Layer 13 of a small transformer language model trained on English Wikipedia (20 layers, counted from 0, width 128).
A neuron's activation on a vector x is GELU(weights . x + bias), where the dot is the dot product.

Input weights of the MLP neurons that the questions are about. A number n stands for n times 0.0052.
n6 (bias -0.074): 19 4 -13 -21 -8 -5 13 -45 30 -34 -6 -14 5 -25 -8 1 28 -7 -2 -11 -10 5 37 4 -27 -13 17 -3 -35 0 -2 33 -22 -9 -17 44 26 -27 46 -24 33 3 65 8 22 -12 12 -13 -18 3 -26 -1 4 33 -1 0 37 2 10 -4 -26 10 -25 -1 -9 38 -2 -12 13 10 -38 41 16 -27 -2 -12 30 26 14 31 -11 -9 7 13 -15 -19 48 -16 -7 -5 27 17 9 18 -16 22 -9 -11 -12 -41 -17 16 -16 -36 24 -36 7 4 8 -24 -15 -9 -4 -10 -19 -15 16 1 10 24 -4 8 2 -10 -8 -8 -6 9
n42 (bias -0.081): -15 -31 1 -31 2 -8 -9 -45 23 17 -26 -12 51 -8 -2 -4 2 12 35 19 -2 29 -25 -23 -28 30 25 -14 -45 -21 -36 -3 24 1 6 -19 -9 -17 -15 34 0 -11 -13 -41 32 -18 33 3 21 -16 -14 -3 13 -17 -24 -3 -22 -20 -7 8 4 11 5 -6 34 8 -10 -25 26 4 -14 -10 -11 30 17 -6 19 -19 28 1 31 11 -7 24 -9 -5 35 15 26 3 14 -13 -5 11 -13 -11 -4 -10 -14 -4 -32 -10 -6 0 11 -12 -12 47 16 -34 -35 -8 11 -12 -13 5 29 -25 95 11 -34 17 25 17 -25 23 -7 -12
n83 (bias -0.215): 20 0 -12 -4 -12 -2 -8 -1 -5 30 -26 14 -3 -20 7 -21 21 -17 -11 14 32 -5 2 -23 -21 -5 2 -8 12 -21 -5 9 -15 6 3 -3 7 1 38 -12 -10 0 -7 7 -9 12 31 36 29 30 6 1 5 5 -22 3 22 -18 -23 -36 -29 -19 -45 40 8 -27 -14 -6 -2 21 -52 6 -14 14 46 -27 1 -2 2 -14 33 25 -16 8 22 2 -3 13 11 21 10 -28 20 8 22 5 -11 -9 21 3 -16 14 19 -5 -30 -49 -4 -23 0 2 20 30 -4 1 -2 1 11 18 26 -32 -29 10 -5 -32 5 -16 -12 35
n151 (bias -0.105): 41 -24 -44 -21 -11 6 -14 27 16 16 -14 -12 -18 16 43 -4 -20 24 7 32 8 -41 -40 -6 6 8 -3 34 -1 6 6 -14 19 34 -24 19 7 10 -4 4 7 -20 12 -32 -32 -3 2 20 -18 -4 49 -13 40 -7 32 -7 11 -7 2 39 -59 -17 9 -21 -18 -28 -47 -2 16 14 -31 4 18 -2 39 -19 52 28 32 -69 13 -12 -45 31 -23 47 11 -18 -33 32 7 9 -11 39 -31 20 -29 -10 18 22 -10 19 -16 7 20 -15 10 -35 -4 2 -1 -4 -29 19 65 -13 -21 -25 -2 -8 -19 5 17 -3 3 10 -3 35
n153 (bias -0.134): -17 -6 -32 -1 37 19 22 -33 36 -10 -7 12 14 1 -22 8 12 1 -13 -18 4 0 -10 45 1 12 45 30 1 12 -2 -2 -9 1 -3 -9 -40 3 14 5 3 -5 14 -7 7 27 5 -18 -19 0 -2 68 8 -26 -11 48 33 2 -1 -6 -10 -1 9 -23 -37 -37 -25 1 45 -17 1 21 -4 -36 -16 21 -22 -14 -15 15 -1 -15 11 -20 36 7 -40 24 9 31 34 -16 27 40 18 4 5 -17 -2 -5 -9 8 -3 10 22 -9 4 17 14 -32 -14 -34 -26 -4 1 -26 -26 21 49 22 -6 3 -13 -17 -2 -10 -9 -21
n184 (bias -0.194): -27 -5 11 -27 10 15 -12 -2 3 -12 -1 33 -13 23 -21 -28 -10 23 19 -13 5 2 -3 16 -35 -22 14 25 -9 -13 -26 -45 15 16 -19 -14 18 -16 1 -20 27 -26 -13 -18 6 -46 -11 16 2 29 15 9 0 -39 20 3 -32 15 25 -9 -40 -15 66 -28 21 46 1 -32 11 29 8 27 -11 48 11 6 -11 -22 19 -3 11 -2 7 -27 9 -3 -10 -1 -16 -37 -9 -1 3 0 -1 -40 -9 -35 -18 26 9 -15 15 -22 25 22 -30 -3 23 -7 56 -4 21 -17 -11 7 -3 -54 18 21 28 6 -16 15 11 4 9 31
n210 (bias -0.053): -9 9 9 41 -31 -11 41 -9 19 -27 -3 24 20 32 -25 -11 -14 21 -6 -4 23 -32 -34 9 -21 -14 -13 34 23 20 16 27 17 -8 35 -37 6 28 -23 -3 3 -20 -20 19 -25 -4 -4 7 -15 -15 -19 27 -30 10 -11 -1 -45 -13 10 -15 13 -8 38 -6 -7 11 18 15 36 -33 -9 22 0 -9 -27 -6 -17 -14 -5 -22 -26 -23 -23 -19 18 20 3 -12 -9 5 -11 -17 -28 4 15 -14 37 12 11 23 -13 -1 52 3 30 11 -9 -31 8 -4 -12 -1 37 0 -53 32 -55 -19 28 -23 20 -7 41 18 -21 -29 -9 38
n239 (bias -0.152): -12 -26 -19 3 72 44 22 23 -7 31 -9 -21 15 -12 -31 2 27 47 -22 21 -13 -75 -30 7 -30 50 27 -45 14 24 14 -9 15 -19 -10 20 16 -46 -5 -19 2 16 -9 -17 5 -27 -48 -4 3 -5 12 12 -40 18 -31 41 30 -11 14 -38 17 -9 11 17 -19 -5 29 14 8 15 27 10 -4 -18 7 0 2 8 -14 -8 -10 -4 -34 -9 25 16 10 -22 18 3 30 -15 -25 23 -40 -4 39 10 10 -23 -32 -22 -3 -45 25 -22 -12 9 -19 -12 -25 12 -11 13 57 -30 -56 46 -14 -10 38 -20 -10 10 -22 15 -18 -20
n243 (bias -0.205): 10 -73 3 25 7 12 34 -7 57 -19 -41 9 -8 -19 49 -21 -23 9 -22 -31 4 -3 26 -26 -20 -43 21 16 65 4 -2 4 21 -41 -24 12 39 4 -5 -15 23 -23 1 33 -29 -18 16 -44 8 23 28 -50 -24 19 -30 21 -3 27 -23 9 6 -8 -11 9 2 34 -12 -16 20 -7 4 -9 -22 -17 65 27 19 -17 -22 5 1 15 -16 -2 -44 -48 -13 -9 23 37 23 26 -21 3 28 23 1 -12 -7 1 -24 13 -14 -15 -14 -8 -20 -21 -6 -7 11 -9 8 -12 3 -8 -26 22 62 18 -40 37 -20 37 -20 20 34 12
n251 (bias -0.142): -20 -1 -9 -26 9 -38 4 28 1 -8 -42 -25 -34 -15 -15 -15 -20 28 -10 -17 15 -6 -32 -36 19 2 -15 18 30 -28 1 -8 -4 1 16 -3 32 40 -16 35 3 -9 10 31 5 -4 17 43 -1 12 -32 28 -9 -32 -8 -19 10 -17 -40 -25 18 8 -22 -34 18 -25 -5 -19 7 8 16 6 31 -11 15 6 1 3 -3 1 28 21 7 22 11 6 1 -19 11 -35 -25 -31 -18 30 -31 14 -5 -22 -31 -5 -4 28 15 -13 27 14 14 3 -9 -3 60 -34 26 -20 -30 28 0 -27 -13 2 42 39 11 32 38 63 33 3
n265 (bias -0.135): 4 5 -5 -27 -10 4 -19 1 6 -1 -33 -1 15 4 4 -14 -23 -9 9 23 27 -16 23 34 -59 -17 -6 1 5 -15 6 35 22 33 -5 -23 3 62 55 -2 14 18 12 14 -8 -36 1 -7 34 28 4 -2 -2 -7 -57 -22 9 -3 3 -13 10 22 -20 -25 26 -43 28 33 32 -8 -33 -2 -28 32 12 47 -10 4 13 28 43 -18 -2 -5 28 7 4 -42 -6 -9 -42 -5 -30 -33 -57 -24 72 -35 10 18 5 -42 -27 -28 -18 -4 -1 37 -59 -25 7 6 -14 -20 70 -1 -37 15 6 -13 6 4 40 15 -8 -21 6 44
n266 (bias -0.106): 41 -9 -2 -11 2 17 -56 40 -50 -32 -27 4 45 19 -36 11 -2 -33 0 -8 -28 -60 -18 28 16 23 30 11 -14 -28 18 0 -12 -32 -38 27 4 9 -22 -9 50 -8 -23 -12 -3 33 -33 39 -10 6 33 20 44 -30 15 -26 13 -35 -37 14 -13 -32 -57 33 27 4 -19 27 5 -31 27 32 -14 9 -72 25 -20 -6 2 7 -14 12 39 12 -32 28 -12 55 -23 9 9 5 -7 -31 -12 -39 9 14 -8 3 10 -4 33 -7 -32 60 26 -20 -2 30 -9 -6 17 -41 -21 13 26 -40 -29 22 -26 47 21 7 14 -4 25 -23
n268 (bias -0.180): 13 8 -19 -1 13 43 21 -33 18 -11 -29 -7 53 14 55 -5 -23 40 -10 18 -20 15 -16 3 -22 30 -17 -1 -16 1 -10 9 -9 -1 13 -18 -3 16 33 -16 13 1 -7 15 18 -25 6 1 -20 6 -25 22 10 -1 -21 3 8 -29 -8 25 -57 -8 0 14 25 4 12 -13 0 -19 -12 -18 -19 13 36 28 3 52 7 -23 -10 -41 51 -16 -29 -15 14 2 -5 -3 -15 -37 27 -3 20 -3 3 6 6 1 -13 -41 24 22 -1 -4 36 -1 -20 9 -9 21 -14 24 -21 -15 -2 0 36 23 5 16 29 -32 14 -23 -13 1
n305 (bias -0.164): 2 -10 -5 47 -4 -26 -2 32 -9 11 -15 37 7 32 -3 -52 13 -42 -25 52 34 9 -28 -12 19 21 44 2 -30 -8 28 -36 17 -17 -32 -43 -17 -24 9 12 21 23 43 21 -4 -11 -45 -9 12 27 -28 -29 -49 -24 11 -25 32 -27 -15 -12 -8 -9 9 -67 41 37 8 -50 7 -22 19 -45 -9 2 1 15 45 -11 42 -4 -7 22 30 17 31 9 -14 15 19 7 0 -44 11 8 -12 -7 -24 6 13 27 1 -16 43 23 -6 11 2 14 -24 40 -12 26 -14 -12 -5 13 -28 1 -11 4 -37 17 6 -10 -60 12 21 -41
n352 (bias -0.119): 21 -26 -10 0 -38 10 -40 10 -2 14 -12 -45 24 19 16 -15 1 -22 5 19 33 -5 -27 -13 -49 -16 36 51 -4 -1 -11 -29 -6 9 4 -22 37 4 15 -23 6 18 -12 7 2 -5 12 33 -9 -33 28 39 59 -52 -19 19 3 -11 9 20 17 -9 10 -23 -9 -19 19 -23 0 29 21 25 16 -66 4 -1 42 3 -1 6 -2 20 -20 28 -26 -5 16 -16 5 -5 -11 1 20 34 2 36 -2 3 5 21 -64 -12 3 -17 33 -66 27 -10 -51 6 -6 -21 -14 3 69 -35 6 1 -26 -31 -7 56 -8 37 33 -19 -9 2
n376 (bias -0.110): -18 1 -12 -9 25 -16 -27 -16 10 -22 10 -31 -18 6 5 -22 59 6 -6 1 9 1 12 8 2 -16 13 -24 9 57 -32 -14 24 17 13 7 -11 0 4 28 11 8 -4 -18 -25 -10 6 -13 -5 -7 -9 -36 -33 -11 -35 6 38 16 21 -10 -50 0 -7 -16 32 6 6 -3 3 -8 -29 7 -50 64 -18 -44 26 -29 3 -11 8 10 2 37 17 42 30 2 -22 19 -18 -8 -9 -5 -60 -8 32 -14 -9 -30 1 -39 44 1 -11 7 5 25 3 -32 17 -17 15 9 32 1 -17 4 -11 35 -6 -9 44 -1 55 -39 18 8
n403 (bias -0.133): -16 -13 -1 -4 11 -32 -22 -26 13 -16 8 43 16 -21 -5 15 -24 25 -19 -6 13 42 -18 -6 6 -1 -12 16 8 5 3 16 8 -17 21 -3 -14 16 -14 -10 1 36 11 -15 1 -15 42 -16 -35 0 -2 12 1 53 -42 -3 14 -29 1 6 -15 1 10 9 24 47 20 -2 7 29 -3 -1 16 -32 -1 18 -6 5 -11 -27 12 7 -13 30 47 -13 -25 -2 -38 3 -23 18 1 17 -15 -15 -7 2 -10 31 2 5 -3 29 -4 -10 -5 2 -36 -34 -28 -3 13 8 13 -15 2 -16 19 -36 0 -21 -11 34 24 4 -5 18
n424 (bias -0.094): -12 17 10 21 14 -19 6 -25 28 -5 15 -2 -3 24 18 10 -37 2 -6 51 -14 -10 17 15 15 32 -14 2 -15 5 23 44 15 3 -10 -5 20 9 1 10 -3 1 43 -11 -15 -25 -24 36 -13 58 -12 6 8 -19 -1 4 39 1 -25 -6 -8 -48 -19 22 -27 -18 21 -12 22 15 1 30 11 -2 15 -54 -26 1 57 13 -30 -59 -5 -16 37 2 21 2 -22 -16 -1 -23 -51 -1 23 4 -21 -15 17 5 -36 -9 24 4 -55 -26 -15 -4 -2 -20 7 12 1 24 10 19 -22 -28 38 -21 -10 -2 -6 3 27 32 -21 -12
n440 (bias -0.170): 22 14 -19 -34 -4 11 3 1 35 22 19 -11 20 28 21 -68 -27 -21 -54 4 -21 -13 -2 16 -46 -29 -26 5 -13 4 15 -2 28 20 -1 43 -19 19 24 31 50 16 24 -35 -44 -8 0 -4 -17 8 3 -9 61 4 -9 18 -6 -29 18 -14 20 4 27 18 28 -35 3 9 -1 8 10 1 -11 14 -35 -32 51 -3 17 5 24 -10 36 34 -2 15 21 -34 33 43 -10 2 8 -22 13 -45 -17 -6 -10 1 -10 -76 39 24 1 -26 36 26 -19 -13 1 -22 34 -8 -12 9 -53 -19 -38 -2 10 3 -29 20 -15 -19 21 -14
n442 (bias -0.108): 12 -37 21 5 29 2 12 3 23 -1 2 -3 16 -55 -24 -3 31 -7 30 9 -17 -28 -5 6 5 4 -11 55 -10 -7 -28 -48 17 1 17 25 -43 5 41 -66 23 43 0 5 -25 43 27 40 37 -17 2 -26 -74 5 39 5 37 6 -9 -46 -6 25 17 10 -31 -52 21 9 18 5 13 10 26 -19 21 -33 -7 -8 16 32 9 -2 25 9 -9 -7 16 -43 31 -13 -1 -67 -28 10 -14 9 19 14 -4 -21 -6 -10 -27 1 -13 24 -39 9 -23 -22 29 6 45 2 25 -16 12 -1 37 -25 42 -20 -31 18 -39 19 13 -28
n492 (bias -0.121): -8 -5 29 11 11 9 23 22 -19 18 20 15 19 -1 0 -36 27 -26 -16 9 -27 26 28 8 2 -32 -13 -8 8 -27 -6 26 -58 11 -5 2 -3 -32 3 -30 -21 -12 15 2 -19 1 1 -12 17 7 15 27 -45 -16 -9 -10 7 -2 0 14 -37 -42 7 -10 -15 -14 9 24 14 -16 -27 -4 -7 1 8 -39 -38 41 -5 4 -17 52 -6 -3 9 29 -12 15 11 66 8 -6 2 12 24 -18 10 12 33 -24 -41 -33 -6 -20 -3 -12 -50 2 2 12 27 1 16 8 4 -45 -10 -4 49 -18 -39 24 41 20 58 16 13 -29
n506 (bias -0.201): -1 -46 -12 -5 -20 18 25 64 51 -8 -25 31 -12 34 -2 14 -7 -17 -41 -21 17 -24 16 -1 25 -3 22 -28 22 -5 -16 4 -11 -11 2 -54 48 8 -41 -31 -1 -16 24 -73 -12 11 34 -12 -17 1 -10 7 8 17 -14 31 -10 -56 22 -12 -10 9 0 -19 8 16 -4 -1 25 -2 1 52 18 -7 44 6 -6 -11 -14 -42 40 -19 -1 -16 11 -33 -8 4 3 45 0 24 -20 -21 47 -1 28 21 -34 -13 0 2 7 -57 -15 -4 -20 -1 -44 -13 13 21 23 9 -4 39 8 -22 33 -8 -6 -15 2 -23 26 51 -32 24

Each question shows a token from some text and the vector x that enters the MLP there. A number n stands for n times 0.058.

" 2": -7 -6 -41 -16 16 -25 -17 -11 33 7 18 -11 -25 13 -28 2 -26 -20 -15 16 -23 21 22 23 19 7 -29 -3 33 -3 12 -2 19 15 23 -4 -14 -34 18 -4 7 -3 -25 -1 29 3 0 20 -10 -8 12 -16 -46 -6 41 -24 16 6 4 -1 -9 -24 -16 0 -4 15 24 -12 -10 5 -51 -6 36 12 -3 -8 -34 15 -4 11 -22 14 34 -1 -2 7 -6 11 -28 15 32 15 18 -11 15 -21 -1 -29 -20 18 20 8 -24 49 -5 -5 -3 6 30 41 -1 -23 -30 -44 14 4 -28 21 -3 -12 34 12 20 1 29 -24 -13 9
Which of these neurons fires most? n492

" T": 1 29 -1 -15 -10 4 9 -17 3 -17 16 1 -70 4 -25 5 0 -7 13 -15 14 27 -26 13 8 11 -6 -16 11 -11 -10 2 26 -24 32 -32 15 -21 -23 0 -35 -13 -24 21 1 15 22 5 -18 2 29 -2 -5 -12 -1 -28 9 -6 26 22 42 -34 -26 -28 -22 10 26 -19 0 15 -5 -17 20 25 0 9 12 -16 -26 1 -18 7 51 5 8 -14 -2 -26 5 10 12 28 12 -11 -11 -9 38 18 -3 29 0 2 -27 30 -16 -28 21 21 33 46 -36 -21 -14 19 -9 -15 -13 2 7 -23 29 13 5 22 15 -4 -41 3
Which of these neurons fires most? n403

" create": 3 8 -39 -16 -6 1 -16 4 -7 2 29 7 -42 12 -30 3 10 -11 14 -23 -29 -6 -31 10 3 11 -18 15 11 5 8 6 -2 26 17 10 12 -41 -8 16 15 -13 -2 -13 13 0 34 12 -13 9 -22 -9 -33 -17 14 -15 9 9 22 5 79 -16 -12 -5 -80 -3 -11 -5 25 5 -10 4 1 31 -4 0 0 2 2 -4 7 7 -4 10 -18 7 -12 -17 11 9 8 5 8 -25 18 0 -8 -1 -14 51 16 -2 24 15 -22 -26 12 32 -6 30 -33 -8 0 26 34 -13 6 0 -4 9 22 1 27 11 -31 -11 -12 -22
Which of these neurons fires most? n440

"ase": -30 12 22 -50 -6 -21 -11 -1 2 19 34 4 -5 -35 3 2 -13 9 18 8 -7 -24 12 2 -23 -27 -21 9 11 4 -22 -15 15 17 34 -2 -1 -58 -31 29 -11 -33 -22 1 -4 17 10 1 0 -1 26 0 -12 -3 11 -6 15 1 5 2 30 2 5 -21 -54 26 16 25 -31 14 -25 2 6 8 32 17 13 20 3 -5 1 25 41 -20 -29 11 -3 -18 19 -4 9 -4 -8 -8 -21 -1 -1 14 -3 14 8 34 8 29 0 -17 -3 4 23 30 -28 2 -14 -4 -45 22 -18 14 -24 13 14 49 27 -32 8 3 -17 -26
Which of these neurons fires most? n251

" 0": -10 0 -10 22 24 -13 -36 -16 -12 11 10 7 -40 14 -45 20 -9 -3 -5 1 -27 18 0 21 22 6 -40 1 22 15 29 -8 19 15 29 -13 6 -33 25 8 5 -7 -30 6 9 7 52 22 -4 -20 30 -18 -19 -6 35 -33 5 6 26 -7 -26 -19 -3 15 -14 28 23 -30 -13 12 -27 -1 18 -9 -19 8 -25 30 -23 25 -2 -4 -7 -19 7 0 -7 5 -18 0 26 7 4 -7 -9 -23 6 -20 15 11 10 45 -17 57 1 -15 11 -16 17 37 -8 -22 13 -37 -15 19 -31 11 -24 -15 36 -3 -2 -23 18 1 -29 5
The most active neuron and its activation: n403, at about 1.2

" suit": -20 25 -3 -24 -20 -9 10 30 1 8 0 2 -23 20 -17 10 -4 -40 10 -18 23 25 -30 10 13 4 -22 13 23 -28 -46 7 7 30 7 15 6 -31 -50 14 9 -18 -16 -23 11 0 9 -16 -5 -3 0 -29 7 -15 32 -39 20 -1 20 -12 52 2 -8 -27 -43 22 15 29 17 -16 4 -6 21 19 16 15 18 9 -21 -6 22 16 -22 -11 -5 -9 -3 -19 5 25 26 16 -9 -42 12 8 6 -5 -3 33 40 -4 14 11 -9 -48 -6 12 -3 11 -33 -16 -18 31 -1 -24 14 14 -21 -2 14 -27 44 17 1 -13 11 -14
The two highest activations, in order: n506, n151

" functions": -14 21 -19 -33 6 -7 -11 26 -27 4 21 28 -5 17 -16 28 -21 -13 22 -25 -12 4 -10 13 -13 12 -16 27 6 -13 5 9 -6 16 31 32 20 -37 -8 -2 -34 -36 -46 -28 36 16 -6 14 -4 -2 -11 -31 2 7 6 -35 4 -3 22 -7 57 12 3 -13 -36 13 -2 23 6 4 -11 -1 13 39 -9 32 9 12 -10 -5 -9 3 -17 18 0 -23 -31 -31 26 -2 15 9 -14 -18 32 -1 -4 9 -8 28 33 -1 2 21 -9 -36 -7 2 -7 17 -20 -28 13 38 -21 -39 25 -29 -21 2 9 8 48 3 -1 0 -13 -20
Which of these neurons fires most? n266

" her": 14 -9 -9 -44 -17 0 -5 13 10 -6 17 7 -24 -7 -45 -1 2 -24 36 5 -12 10 -28 9 26 18 -8 5 8 -6 -16 -16 15 -5 45 8 -5 -41 0 20 -12 -10 -11 9 19 7 24 3 -25 15 -12 -4 9 -17 16 -11 21 13 32 0 50 -29 7 -25 -64 43 -22 -14 1 -6 -8 7 30 50 1 -4 -26 -9 -25 -18 10 5 2 4 11 25 4 -39 -9 13 -11 36 8 -21 -15 2 -18 5 -21 35 3 0 -27 16 13 9 15 22 15 15 -3 0 -19 -27 11 -7 -15 -6 9 -10 39 -7 27 -10 -24 6 -4 5
The two highest activations, in order: n184, n151

" Pr": 1 16 -3 -13 -12 14 -35 0 42 8 7 13 -53 6 -8 -8 -11 -36 21 -28 -35 26 -23 10 -20 24 -20 14 29 -2 -32 -7 9 -15 44 -7 6 -22 -1 12 -6 -4 -24 -2 35 2 47 18 -2 -1 3 -2 0 -5 33 -24 4 -17 -13 10 52 0 -3 2 -26 0 8 -20 -28 -25 -12 -26 21 41 -24 10 13 25 -33 -16 -1 -13 34 15 -24 -5 5 -8 23 -4 25 35 -9 -21 -29 27 -5 23 -4 16 15 -10 -13 27 -33 -12 27 5 21 8 -3 -14 -30 9 5 10 24 1 12 -12 8 -25 26 -25 18 9 -13 -18
Which of these neurons fires most? n42

"erv": -10 21 11 -20 -14 8 -29 31 1 3 19 -4 -51 -1 -13 8 15 -12 -17 -18 -13 13 4 21 -5 2 -3 2 -1 -12 -4 9 -19 1 27 6 -11 7 2 35 1 -16 -54 -2 30 -8 32 -16 -27 -1 8 -27 25 -13 55 -1 14 1 -10 -9 41 -23 -2 7 -34 29 -16 -13 8 -14 -3 11 20 -2 0 24 8 -13 -28 3 39 1 11 11 -28 -5 -32 -32 26 21 -3 25 -39 -30 14 -13 -1 -11 -1 15 32 31 -2 15 17 -36 -6 15 -17 5 -45 -17 27 33 15 -18 43 -20 -7 12 -3 -3 5 17 7 24 5 -30
The three highest activations, in order: n506, n266, n251

" of": -6 12 -21 11 10 -4 -13 12 9 4 -4 3 -45 -10 -24 3 5 -23 1 -32 9 17 -5 -4 -18 -4 2 7 -5 0 -18 10 9 -12 30 23 20 -16 -4 2 21 -29 -10 17 53 35 15 24 -5 34 -14 -31 -32 16 17 0 12 -10 -1 -11 52 12 -42 -18 -75 5 0 -17 24 12 -16 8 -3 35 -15 10 -20 -22 -14 -21 4 23 -20 7 -15 10 4 -13 8 4 29 14 5 -8 5 -6 1 -5 -18 9 25 -6 -9 26 7 -33 1 15 9 -5 -18 -9 -3 2 29 -18 19 21 -16 12 36 -5 57 -18 -28 -14 -7 -1
Which of these neurons fires most? n6

"ake": 9 0 -16 -48 -31 4 -3 2 -7 15 -9 11 -50 -11 12 -3 -13 -15 21 -4 19 -31 -1 36 11 6 3 -14 -5 1 0 -1 21 -22 17 -23 3 -50 -31 12 -34 -19 -34 13 22 7 38 -20 -19 -2 -5 11 -34 2 -1 -2 0 24 9 13 67 -20 -10 -9 -12 18 29 13 -10 28 -9 -6 -10 33 30 1 20 -3 -8 19 14 26 40 -21 -29 0 -3 -10 17 -9 -7 -4 14 3 -10 -14 -14 8 39 35 -13 14 1 10 -17 -21 -6 12 7 47 -29 -13 -17 -4 3 23 -16 -7 -5 2 28 34 0 -21 -12 -9 -17 -8
Which of these neurons fires most? n305

" bas": 0 11 -17 -9 18 -19 -6 5 -7 31 44 -10 -33 -15 -6 18 -21 -10 -2 -28 7 8 -12 5 11 -11 -47 28 11 -4 -36 13 -3 -30 39 -11 2 -9 -11 7 -9 -43 -37 -7 37 18 30 25 3 -13 7 -15 -20 21 -10 0 16 -8 22 -24 94 -31 -5 -3 -24 5 -5 -9 14 0 1 -17 14 19 -8 -2 -3 14 14 -1 -1 -31 -14 29 -21 2 -16 17 -11 7 12 14 0 8 3 -3 9 9 17 14 19 -24 7 27 12 -37 22 -21 26 -2 -43 -9 6 22 -8 -34 28 13 -12 2 2 -7 14 7 21 -25 -13 13
Which of these neurons fires most? n403

" D": 11 -18 -9 4 -10 -6 -22 -11 -19 11 -1 -17 -32 16 -11 12 -17 -18 3 -19 -24 30 7 24 16 4 0 -9 13 -18 9 -4 -3 -50 -9 -24 42 -38 -22 42 -17 -22 -5 5 12 -14 54 24 27 -6 39 0 -10 6 55 10 28 27 22 -15 -7 -33 -15 -10 -8 20 2 -28 -4 1 -21 -25 30 17 -10 -8 -19 13 -15 9 -1 4 24 -19 -4 7 -34 -14 -28 16 26 5 16 5 -27 27 -3 -12 7 20 3 14 -20 10 -32 -17 18 15 16 24 15 26 4 -24 20 7 27 21 -11 -7 13 -2 10 -14 24 11 -42 -25
Which of these neurons fires most? n492

" writer": -33 -7 -10 -26 -22 -15 -24 15 -36 5 29 -8 -11 -36 -21 18 -36 -27 14 -20 -6 6 -34 9 -7 14 -8 -10 18 -31 -33 8 -6 21 50 15 16 19 4 22 -15 -23 -31 4 9 49 4 5 14 15 -11 -1 -18 2 3 -8 23 3 12 -24 85 3 -5 1 -50 1 -19 9 35 -15 1 -16 1 29 -17 17 6 -7 16 18 2 -6 9 0 -9 7 -11 -26 12 31 -6 18 13 5 9 11 11 -11 -11 25 6 2 -10 18 -4 -22 -7 -29 11 11 -23 1 -9 35 -6 -7 15 4 -12 -7 40 -26 43 -17 -2 3 -15 10
Which of these neurons fires most? n251

" their": -18 25 0 -12 0 -7 -9 -2 24 5 -3 -1 -25 -19 -21 -4 10 -9 28 -8 -18 15 -15 6 19 17 -21 27 6 -9 -19 4 19 -15 35 14 -6 -25 8 27 8 -19 -21 19 61 9 -9 4 -20 27 -19 -13 -3 -7 18 -17 19 -8 24 6 66 7 -18 -22 -76 33 -6 -17 -4 12 -6 -3 10 40 -9 12 -18 -2 -26 -15 -18 11 -24 16 4 -15 -13 -15 -1 -12 29 22 -4 -19 -21 -19 -11 15 -27 24 7 -22 -6 14 7 1 -5 16 -2 11 -9 -11 19 -24 15 -27 24 3 -6 24 34 -20 36 18 -20 -4 -1 0
The three highest activations, in order: n251, n42, n184

"til": 7 27 16 -16 -26 -7 7 7 -10 20 23 -9 -10 7 9 -5 -8 -31 -34 -55 -11 3 4 8 3 1 6 -8 12 16 -64 -15 -10 -16 28 9 27 -43 9 24 -29 -8 -42 20 -8 3 27 26 -15 3 30 -8 -8 20 14 -35 -15 5 8 15 43 -39 11 6 -22 25 2 13 -29 22 -5 1 -8 11 44 11 3 19 16 10 2 7 -11 -5 10 18 -3 -15 -27 15 8 -14 -41 -12 -22 -4 34 1 23 17 22 14 -36 -25 36 -9 9 33 8 11 -24 -7 21 7 -3 -19 -43 3 8 3 3 -2 33 -28 -3 -16 -1 -12
The most active neuron and its activation: n492, at about 1.6

" all": -13 26 -24 10 -13 -22 -12 14 3 -4 -6 20 -42 19 -11 10 -1 -60 3 -9 -6 2 -22 7 2 11 -1 13 6 29 -24 8 24 -27 -7 13 23 -35 -7 8 16 -16 -8 43 37 -15 13 8 -4 30 -1 -21 -37 2 38 -26 14 -12 2 5 65 7 -20 -21 -64 19 10 -13 -6 16 -9 9 5 15 -8 30 -11 -20 -37 -34 -5 23 -18 8 3 -1 -11 -18 -19 14 30 20 -2 -20 -17 7 10 14 7 21 46 -1 5 5 -3 -20 7 32 12 16 -11 -17 5 4 11 -18 -5 -16 -15 7 19 3 20 9 -20 12 -13 -11
The two highest activations, in order: n305, n251

" Belarus": -41 18 -21 -42 -5 7 -14 16 14 14 3 11 -62 -3 3 21 -38 -18 2 10 -6 10 15 12 -16 -27 -39 -10 27 3 -22 -12 28 -32 46 14 25 -28 12 -14 -19 -22 -18 13 34 15 34 16 -14 -17 14 -20 -16 -17 1 -24 7 -11 41 5 29 -2 -8 9 -51 4 -4 -22 -21 12 -2 -23 0 37 18 12 7 5 -17 -8 8 -10 9 -4 8 -4 7 -5 -17 19 2 35 -3 -17 5 10 17 17 7 5 15 24 -9 32 24 9 -31 -6 -17 53 -46 -7 -13 12 12 -19 32 -11 7 20 3 -4 15 6 -7 8 -19 0
Which of these neurons fires most? n506

" |": 12 2 10 -1 -2 -12 -20 4 -13 12 -2 -9 -48 3 -1 19 -19 -24 9 -17 -77 22 -4 23 7 -6 13 -20 31 -1 -7 -9 5 25 31 16 1 -43 3 39 16 7 -47 -12 37 -5 27 20 -5 22 -4 3 -54 7 29 -6 -4 -2 41 19 5 -7 0 12 -17 17 13 -50 14 15 -25 3 15 1 -5 32 -22 20 22 18 -17 -21 -36 -36 -6 -6 12 -13 -3 -5 27 -8 5 17 4 -5 8 -5 -12 -8 5 37 -12 28 -3 -8 5 -23 27 6 -18 -31 27 -20 4 31 4 12 -12 -10 13 10 -5 -30 3 -6 -16 6
Which of these neurons fires most? n184

"In": 0 -15 -13 -15 5 -3 -5 6 22 7 26 -9 -62 10 -18 6 8 -19 4 -13 -4 -25 4 41 8 8 3 10 27 10 13 -19 8 -10 22 -8 17 -11 -7 -6 0 -25 -40 14 25 1 -3 4 -7 11 -2 5 -11 5 -17 -22 -9 21 -9 -11 77 -12 4 -20 -50 -25 9 -11 -12 21 6 8 10 40 22 27 6 11 -19 6 10 14 16 -32 -25 1 0 2 -21 13 15 4 4 -10 13 12 11 -8 -20 21 50 -16 -5 16 -7 -16 14 52 -6 18 -22 -21 -27 -13 20 -23 -9 -18 25 -8 14 -21 20 20 -14 -34 -33 2
The two highest activations, in order: n265, n153

" with": -5 8 -21 4 7 -3 -17 19 9 11 3 8 -60 -4 -13 9 22 -24 2 -16 0 -16 -7 4 5 13 -36 10 -5 1 -10 14 8 -9 29 13 35 -24 -7 -1 -4 -45 -3 2 18 11 -1 11 -21 25 -2 -15 -36 -12 -13 -17 -4 19 0 -14 55 -2 -20 7 -87 -4 -2 9 3 7 -20 1 -18 34 -1 5 -3 -2 -25 -5 13 11 -11 6 -12 7 -10 0 -10 17 18 12 23 -6 29 28 0 7 -32 27 3 -23 -3 -3 -19 2 21 36 26 38 -24 -5 1 24 13 -11 15 9 -26 1 33 -1 39 4 -18 0 -30 -2
Which of these neurons fires most? n239